Layer 2 of a small transformer language model trained on English Wikipedia (8 layers, counted from 0, width 96). Numbers have three digits each and are written without spaces.
Take only the direct path to the model's output, skipping the later layers: a vector added to the residual stream pushes a token's score in proportion to its dot product with that token's output vector.

Output vectors of the tokens that the questions are about. A number n stands for (n - 500) times 0.0044.
"),": 426607508558568382528409680588433558423577431487513347520456537551409563598587373533523549616443542436360312496230533420483402513576457439624544573292619420372410487732392555694489594282563580645485348581670518446487542486667608293493541541508360480580529447546573534418472462467539584448
"ived": 466622463453398466391393378424462490267577548252662703404685654479446434424405507470384525516419576369525352483521506885397453556595438394443416413270699458534230432461513423656576583517459632561630642499543486622281482650405636369555457433388521575632584543484661625477449440720427715573
"ails": 495674448397462486463678614270519547219427644565344570557619342523420538340328503436300550408454526566340469534640581448453588688573462273508519375367680715543365611452571521405469637577371662527614601647491615486605688513563389412516366539396468456472402590491409529480675480505458569418
";\n": 448521466395486391495498435372534544375607621466489486608384498513486503665698432498496379385573547678514405383687510465381406457504468240473471677329561367736475440437508652638451693376474571652701463512493492472446581469744481283492602564405457362588412539352475550431351479646654578556
"ment": 460530509581467375315604426455523552292601467309783606445445554623481424464337564442702442371403454546517239456519595496603585444375555473450319593507648616516379463471774659552469356407473730623480433571383522223605384611467595469666416406572745554556548573682327448597371382601355526519
"ements": 420594487477572512403660550440532465231521364307597498623624564457564456541627517541520551285344463592492522618557462425587374596536344337498537399472597401597156408236708465648539505169375752374628457541612782454536466544461796385677345659475484530681435477531258573657280580612286736477
"ced": 503569460462509523302362419434457561342455595088553721558454477488572411286594486402513461262286546437421396537553555606444303551685343447476674444554631482586496502545643558542488486407382602522548472643815327500776421565562381579610421396405632579564625560663403583548554571393480527481
" P": 471453501489618530563500427556518482530497521612499449484448494472515445504523634480513532603525486454566545472598504516415372441426518548453492468541440530494605487566527490317506492586428440578435489447593476540455420434438409455482444506479508462508455525554598435480497632607514489549
"anted": 534531472459442414337462498296512779371491401412514704534439632411450501536567552508370325571470596561434316466495539673349511555707270414485514548324606461517371476483347611454674533469439611328661425662494657612659564695537674365620513449354421559574574538553311442581283450521495629492
" but": 668550490588591525606587527411472522499509420539576433434398354475566417482506471616594428476620552413499429465555392509481403618489410496520576529455468308430512514568439480601498486613548486516531508518510417511521572560655574512473492479435615518639623451432337435378320463441589491395
" of": 566319525487549538578489486549404429524761509488535542485443653380536511631552550640479442600644533501462616514485454583413499478546577578598474509444354255504364636466734488424417473475494519498422469447427356409447588589532605357444420362557513497451499450544420375489630369569532466576
",": 408501520575537634583501627645530448482566542499622366509452447477604523672572454596456537639593535499543598347277404406480456319449545595569539425516435480403501600588516531616353402458538476641457496471406436491392372554736516450443481473532386467364382452399454501544552512518540549517
")\n\n": 435551465555557341486429661460360384482767455387493319585342714566255574562590429461555536497441386442423418499369530374412541490548588317635418487286533446505475420627493521696572563309451587573539428577652687376426593438760486403390492599539436435696468480400540708388623510656553606487
"hip": 695333515463467424321564576578618559322605634355546642467532456622611302609532466462439687261491523419330504551561563609437329718726669426608434579438529478579379466573586333357537647500560670674623405471362571512579368439583671424748468626292315482476584466617444527369183458482291447271
"h": 529400522498533446574543608560417427579436552484439442455400610507708398516443717502540701620350550540425602480552495507541431437447536477436406440541452461530573605422519522575478505554496590602419593471487374565312431576560510581571478577502464469428452486443388491302596407318526505538
"\".\n\n": 531505479598544371514589583465483593493621504399470387455557548341344476613388447629452324401443566410413275597316480412440545604627241443763281485477502483383420509659473524562506385452450639746669327509779377413444710461631743491434497424576463484765561596399512628367370666385698647362
"ice": 543597503582550449378538457351608462580477489518579509544625487462322541528373605567380531484387451450556390547453484460406610536495556419495388339533599471552276690564299463599486693558705628561657599451461719384494595332369476378520631491460529539391575377526348590590483506398554404456
"ography": 395726483651261563526487472379350405153572558585343621602577401627358461571483576528632444416534641496646547686549564365484445638693408423529518450357598635403273459421452279593488582345425763477585508587561521485569344455422638380470424473642542472661577464433574597310377478669397439573
"ans": 687535499570400589437645551494444601376465461536530517544701540550371561539514524484371353546396359476440452504472594689430605440462533389445546447500550457482451425317331438543441563463421593411488540638390615387643569569480707405556455546507498440454503646468463560553408521504499622366
";\n\n": 453520470521450264510478471348529505476637539340505474667441630574488546686672426458560361291525401738432500389459383450388393457505511261639367680376521517651394464417519604615563732363408563657681428529423561365510650479740538343441491578495479363708449501176469684388403562572681669508
"erland": 456403475476258514393545681336484509482507408240605441775581578524426261348731531614741354469470623378284410639563431520619355680513361100572457494416796607645356418472364437606497241569477643574518340708724736404711412484365646432539567704354633527426527600543392512450475528560388521541
" Ah": 627556487452477398495622443409559502467514456409522418509544351645464537480465623423592539500486440507509507557569443490558404562476446389387504624415400523504421597646424531386546581486490584369603465418622500560483461540453569570561365654450465487535483612624528529502468450327476546446
" singles": 423425469495497389387535420210641498419599321408390452463656418401372522522507374525590561148516647501536344524541583421524552552584516436508489549335644795480398561428576442469558588562431573375525483724481639643670445414462689634416430515429592450696410501427628615486621443402467647440
" ===\n": 530501482686352379384606655580378545346682552538490411528333557550402388523523264483409496399538524520469363429515500399577612569541289314682280426443588395557414502503497341539499637507576565515434216475791482590737760642629609482376448650663647576565474424321519598403483507463500584376
".,": 428882484540344551521430544603453577372563620376494426484591448397494538610597335708407336502457561469508659458301418623522305494548405326544555503324459491451439693746439457623500406384582572753622473429474386498549580457742483386520524618357367590520473315423520458611395484501355747513
"rey": 742789498287457440457395499417463756565524553449406567509714469539405477313421376623508406464401582489357457471421542435543558469591567361350515499277463438472480543325471507630625492460391694573585458774568677684449771416593504539556437540264680587359447557642411251591534404358444484502
"d": 549274504462463389555341409527439576510484555545590492634579520495476519424589531564472533541337479504529472582599427607465482433464448437404605424622519507497538392506504647542459373532529530767444425531521349513422486598640399508584559457562515541474427431710585460437623296430423482462
"tern": 492587481423503449475436498546537565587420444537467621584447268456452424626546425582436378289311460552433370419745507546490586612501350356530579413369484662575453550664694391361527475371618528608614472622381591393658480559422358549515467582439501605717560588440482503412542560345555544474
"ether": 436404533509228371522551559443540580386590517614538454792692379503471399573335300616470217615405611589506505489585671571588526540533421264391760573430738598478432355494501517664693469530502642317820325358545714723577527470563664331584520651340528658487646372506025476238316385469330436390
"itive": 415697461326425429615345689515543401449456552486350622684500553337364348531428586524582734163462519383572462644394404554634586515490385405628619571457597526601382511384658425487502542374509720299572377612663559557581611474505635490538367460511545542767526453579261688648229258289375509506

Each question shows what one neuron of this layer's MLP adds at an activation of 1. A number n stands for (n - 500) times 0.0026.

n180: 436524488545444454507466547468478575450437420494569528468517491500483442520508459398446470449550498454437461535434419546587547520531631498523613592455543503512472441460498484608535481554436443470600522540479505503547518491653310569445505443554574398519485533543550357570560434511437487522
Which of these tokens does it push up most? "rey"

n55: 464560419427582504576486471457525528526555405466437413444627410565487395432423451443474361516246618418563473502428534509522526410460574526595438409614620539515541540745470598534535500570457507442443534351495534487507590440457553581424531491470482485500540523556612425580359513490550553586
Which three tokens does it push up most, strongest first? "\".\n\n", "ice", ".,"

n181: 519542387643561366438630522583470500526490545561500462630402573318512438392448542518424648487498543556520515464466330557536486261387420490451490357365490538631399502436434493515545458472490505470564385543545560420481381386672544567560446553565526600443603451598486480505435375551525440483
Which of these tokens does it push up most? "itive"

n27: 498409478593502541519589447645362480438508551572574529505458329471401530379433434478567389596634513521560552474562586474479715361466549389489413496470534584502636509477442507454549561447450395437449629658389482488544459463514541432430523471591513443551471559432339570355486486355583583422
Which of these tokens does it push up most? "ans"

n28: 590500521617540463491364374355455467405567597401511509417504498509641559559500482492367386542348646531489510441541546442441457586474498434578573443597621603643434479478488448477540559417430559561442465459537549487649475332539515553468511482478436531507579370428524428559523375556672509385
Which two tokens does it push up most, strongest first? "ced", ";\n\n"

n191: 363564411516478537512588577550393590471621530540511516407507389471506473547362560581500540545498452481635490366485576553483498479461498573479546527562525474515546459472523597516479513524444487393540525603575463567515402480408611421472427630511491510403500406558500500455511482513516547410
Which of these tokens does it push up most? "ether"

n111: 411490782500435488444593537479574527493531518488516498510601563514494547492491562504513487480441444533526481440545478478454573529534504494468522498506484544547419546550533512481359496493582544486510542476443547516548520458528456440567540530582485030423500485484537521496486442449515448480
Which of these tokens does it push up most? "ice"

n351: 438518471674514514566602468680563578460495666580618445415483453474417484554459537508596454519504405601524496387615506488494558474475687377604519500531500617472429590552463544476567567456463550557476534504623531369466535535453527437345525523582456457442472591423488538536500531453600524490
Pushed down most: "ced"

n383: 392388398474496598534502431473498546539436541562472535425454585521470448320354619641494498515506469636494428563540552417476579471493556318536618487471611478512515479602627492418459556454542490402582543490518590506475519605450531530469482500520491478486390558389528402582540534525487575572
Which of these tokens does it push up most? "ails"

n126: 663451385596484560337588386581610525452563457571707440344374504517488567574505403520496404530546429466453477614476517462573566488607696531546553394561451578484455453472441502437542399417529422562480459578461568418408485317524477456511542454555521477467331569467514641441430475357382457459
Which of these tokens does it push up most? "hip"

n230: 497532432436470525444464470528525507576557490555427508360543406574500513505472507457530574389523530528593444410460464394503584569472541532477505534569553529470396508452448632434447461490473571528536462464557551565538641538537515461453574353507462552430450557515542529476512477486518527550
Pushed down most: "erland"

n99: 469455448546500495480642439472580502492455354514442490496458482551581507515490611477408500492515607494424498571491433426475590395506522525535606455470483475477480493548485578489528495490474525355474433443474435459523498468533502554473617531498592493575366510538626576475393460478600484586
Which two tokens does it push up most, strongest first? " singles", " Ah"

n63: 440501470481469591495485497549473586491494493484407518426526528543553473482400429442407468487512506381402477487482484479507543448501491552530547422555575490406505487553568474549422579478531512488478594441404481535529437524555508538528581472513504494506556505561463505516547499495468506526
Pushed down most: ";\n\n"

n166: 492446414447524456447516440478673478585518489564487562614517586442623511551494494465565450549397577455520492576454569421396383512589395531555444573428410451491491467594518532523474483562420513570464363521571484502481533470467506487519523548548517508572557461523534474597375629611437586476
Pushed down most: "ails"

n349: 454543517559384589471520516491447490548479544607441484549560507540420535523425516492500541471487520516540460523543504470535540500488514573452490473517475543487349523514422525589412490500507478522481479497497436582520491468475489558492448470493479449500511433512536520564433473618473409495
Which of these tokens does it push up most? "ography"

n337: 520568516516542527561512446578538580534459395592638498571525489604588456561451604565527525505506395596579443443488463541481542638474471494433459596428432378443390536540550485464502542505406490451489556370592444595387462537446377455460483373416523497517436564457435504610490473528522500394
Which of these tokens does it push up most? " Ah"

n64: 435434487406506561651529541457480513500447443471446574489525553612517476521659522542448455386483520486538452543552422508468478519503488572518527326590490470473480617390414594486390522535546515449509596436390430588502444614439609595537491483483474554425460480550483488542542429590557475490
Pushed down most: ")\n\n"

n296: 477446544409487486398546569549632505468472443525589545535534533520511510481459573495503554537513518469481562459512395499531375626515538514573465528635492529483520536413524526567622463505502423530427443544523504482417536466462454497498453597556470424507483557464534523594477503465395558442
Which of these tokens does it push up most? "ements"

n342: 497505531480402474440507388551476548493571511500582520475550491477480482551479555571553525462488542555485476414548550485493527492489539432451410580559523571497542538477492509483528444530448512488541486541464466475531478489422497516462477462479511524571436484498467436482508604536490570435
Which two tokens does it push up most, strongest first? "ment", " singles"

n138: 408568513389572506490418481416445531590636596503454470523532483508550496430428615556509389376429524416512447564515609478485537456539474424458546539479415442445445491439555526521487612590544590466504500575407502494560512526414486460442463443439517538403509438469585546491433418609602489560
Pushed down most: ","

n227: 582515658425379581522582553370460527469548468539513486502536527491523502390292633456569365428348418552585543357526471438483534515548504620594586571511522441475426519532502390408494527404439449556451412436585544525491628522517470510518614517527506477576414474481421441663561423474462488570
Which of these tokens does it push up most? "rey"

n135: 431462581490474552451451341436547440506488426544553527393552491466520544489520570552449525463307604466391427475450487519619492466455534433498444581595494520374473618527647498494535620672494430494490504531425505457457443483431442538496594477395521534535349609444575601618443588513530516463
Pushed down most: "ether"

n17: 449536496379559481539566478539552474420503441465504515514465439545526424531545614505511500479496466503497555459565471465479440555497552562370495505534505532419500552521520553500526555592485480471498485470474411542404366582455585500510443563333529481549339612494479481648643448476509469482
Which of these tokens does it push up most? " Ah"

n89: 550466486584484603532494404502464530576593618496549609321491425506463546395514476428593540432354438496510496502437565482525445506563368509512435487401500512550523545464440380547362355512392514532585416467450516564454542606454608502417481527391547556533508371476561615433426488500459600404
Which two tokens does it push up most, strongest first? "ived", "\".\n\n"

n53: 529423479501394568519541558492350420446505514507467503531548493357550524519502516477427427546474552506532499445641504503515473489526597505544509538523553498528537575464456503542511509475523567533467447529527545604607496498498498496537445495562492529489541503563374421477491501527476528544
Which two tokens does it push up most, strongest first? "ether", "erland"

n31: 500487566524565534536477493503557499487529476474469472492490500541529482498539496546491495548559524499460529470508500484457518511530499549542499522498488490535477514558479591556510526526538484534485520426495446474546506518487443518501469505501470477468446465477523436516474494487513490565
Which of these tokens does it push up most? ","

n146: 514554501502547477414525488513505507514521483527509468537558492515500474475530496489527522485525554504496541494441482507499528571506500500477483468474522528558532487481479497455468474485507480466441501443484496473405485439540532539492423536497481568524493501503439613508506528495493479496
Which two tokens does it push up most, strongest first? "ements", "itive"

n360: 454491503440531378530443572584577514425597510440431401507573483500419589694553437500577553455507582572482434474444416343474505345528402492444524461505376627444505539684401681483476444448820546476454484555487469552351587412493469446462412520467537448521470588449677485493612495436488602487
Which of these tokens does it push up most? "),"

n329: 515441583412469491515604634434470495476535582497525505487548576451363425489506564469557502482665500458556526445519535512739500498419462532380544554467530547610495559530504480458442570502566520515456535496393549444485585494364504536469504487443527502520495507492426504483576475438500399429
Which of these tokens does it push up most? "itive"

n373: 557529522493521409450365448544555420561586505456490435527505517584521461588678422421603524483413411529467469524473593577367421473627408425535511354367629571588437481566663553420635583469454593642431449683438484489481327475500503461306593641635536547405523297374646540439619549701514454452
Which of these tokens does it push up most? ")\n\n"

n315: 510484510527517504440465470544573497449461453494499389404444539383539437497468494503488509526489524499493454506497454503521456456434491470500509507484483487474537492530512540457494486523456472524497491531495501503522478466445433533529499487494487127500540493492491434481481468480485510532
Which two tokens does it push up most, strongest first? " P", "h"

n254: 511463570520496424597556490557507496490472595515486505510472450514497493522456428504582432494529631593566499493543486484451560497517589479495461539415469565488476523488537537561482552541584493491454566484517527489547528507476540448434446493467491512469503407450472512534509455555559449399
Pushed down most: "ced"

n108: 361427364535585552523560502452507621553452465571624454489438406543581343608471412438445435468464616639538482369646545353568432520438484606481498478443486436506596536519564577466403534478532445386456451668520540461513492562640370369444553563483520509522483560469430512518419410453569472500
Which of these tokens does it push up most? ";\n"

n280: 491521523522494494513555537444593505484589502479426501492538587498471509531481588446467486479470487492503485456435558472511480479482581571359546532464498468526482493495382432487556529538550629411397441471502509495514522537503515529491433559615530456491509563559440515586513417423482455589
Which of these tokens does it push up most? "itive"

n11: 390424444510451562544520508572512580610514544532612474326582494571444513497461459589539466514472500510497433443485552435527585505496492590432500528595473601544416603525532548485473533526533430469497486468489514482542455585497609428494553479472440471556497497533540533503459547473488502491
Which of these tokens does it push up most? "ment"

n42: 483627466476467502631434386544628353564529628652517540427544585472519409559565471585508494472465491556474491364532504449479589557498480553450358427356434475461530506505551462590458448468524542448398469496430432433417516424327403467442585468369479491534627472401523446605472550542489397533
Pushed down most: "ced"

n317: 494529542508500421608474434497523574467499497485488517521428492455500489484533466524451537550541448538419457526502514466456424426489473455540495512525536511510515471534467504506574505476473517478542512551510459475553488462578467509447493459523483466512465532499460481507529501477521520505
Which two tokens does it push up most, strongest first? ";\n\n", ";\n"

n334: 522578506476500564511491391502492404451413569517509448446554495453493415547504464515497492528438506503450561535569495439454437446439559579428563451518410426514546570423472545617437496462442526352420472502613623439465546599424450493515535621534573463547502421508405618478465445463631454498
Which of these tokens does it push up most? "ements"

n263: 471550511478475562583477487539515511576465453531468566549423477601403477532562492421579553450495528466463490575457464537498489503548562503497468426528500584453543524443455460539450509493463406518512446414490481383448455441503515511552394470506465566522431569551541497469448553568552355489
Which of these tokens does it push up most? "ography"

n232: 495442483575456587379451414355661604697546535468580512365498422621478522428367611431498432418457484455561504569603602475468524475531410444498562449596355488658433651455544353472485411628386535536500569446323393380475500655586532483438453510483570537458638386522566516599598589553461421442
Pushed down most: "),"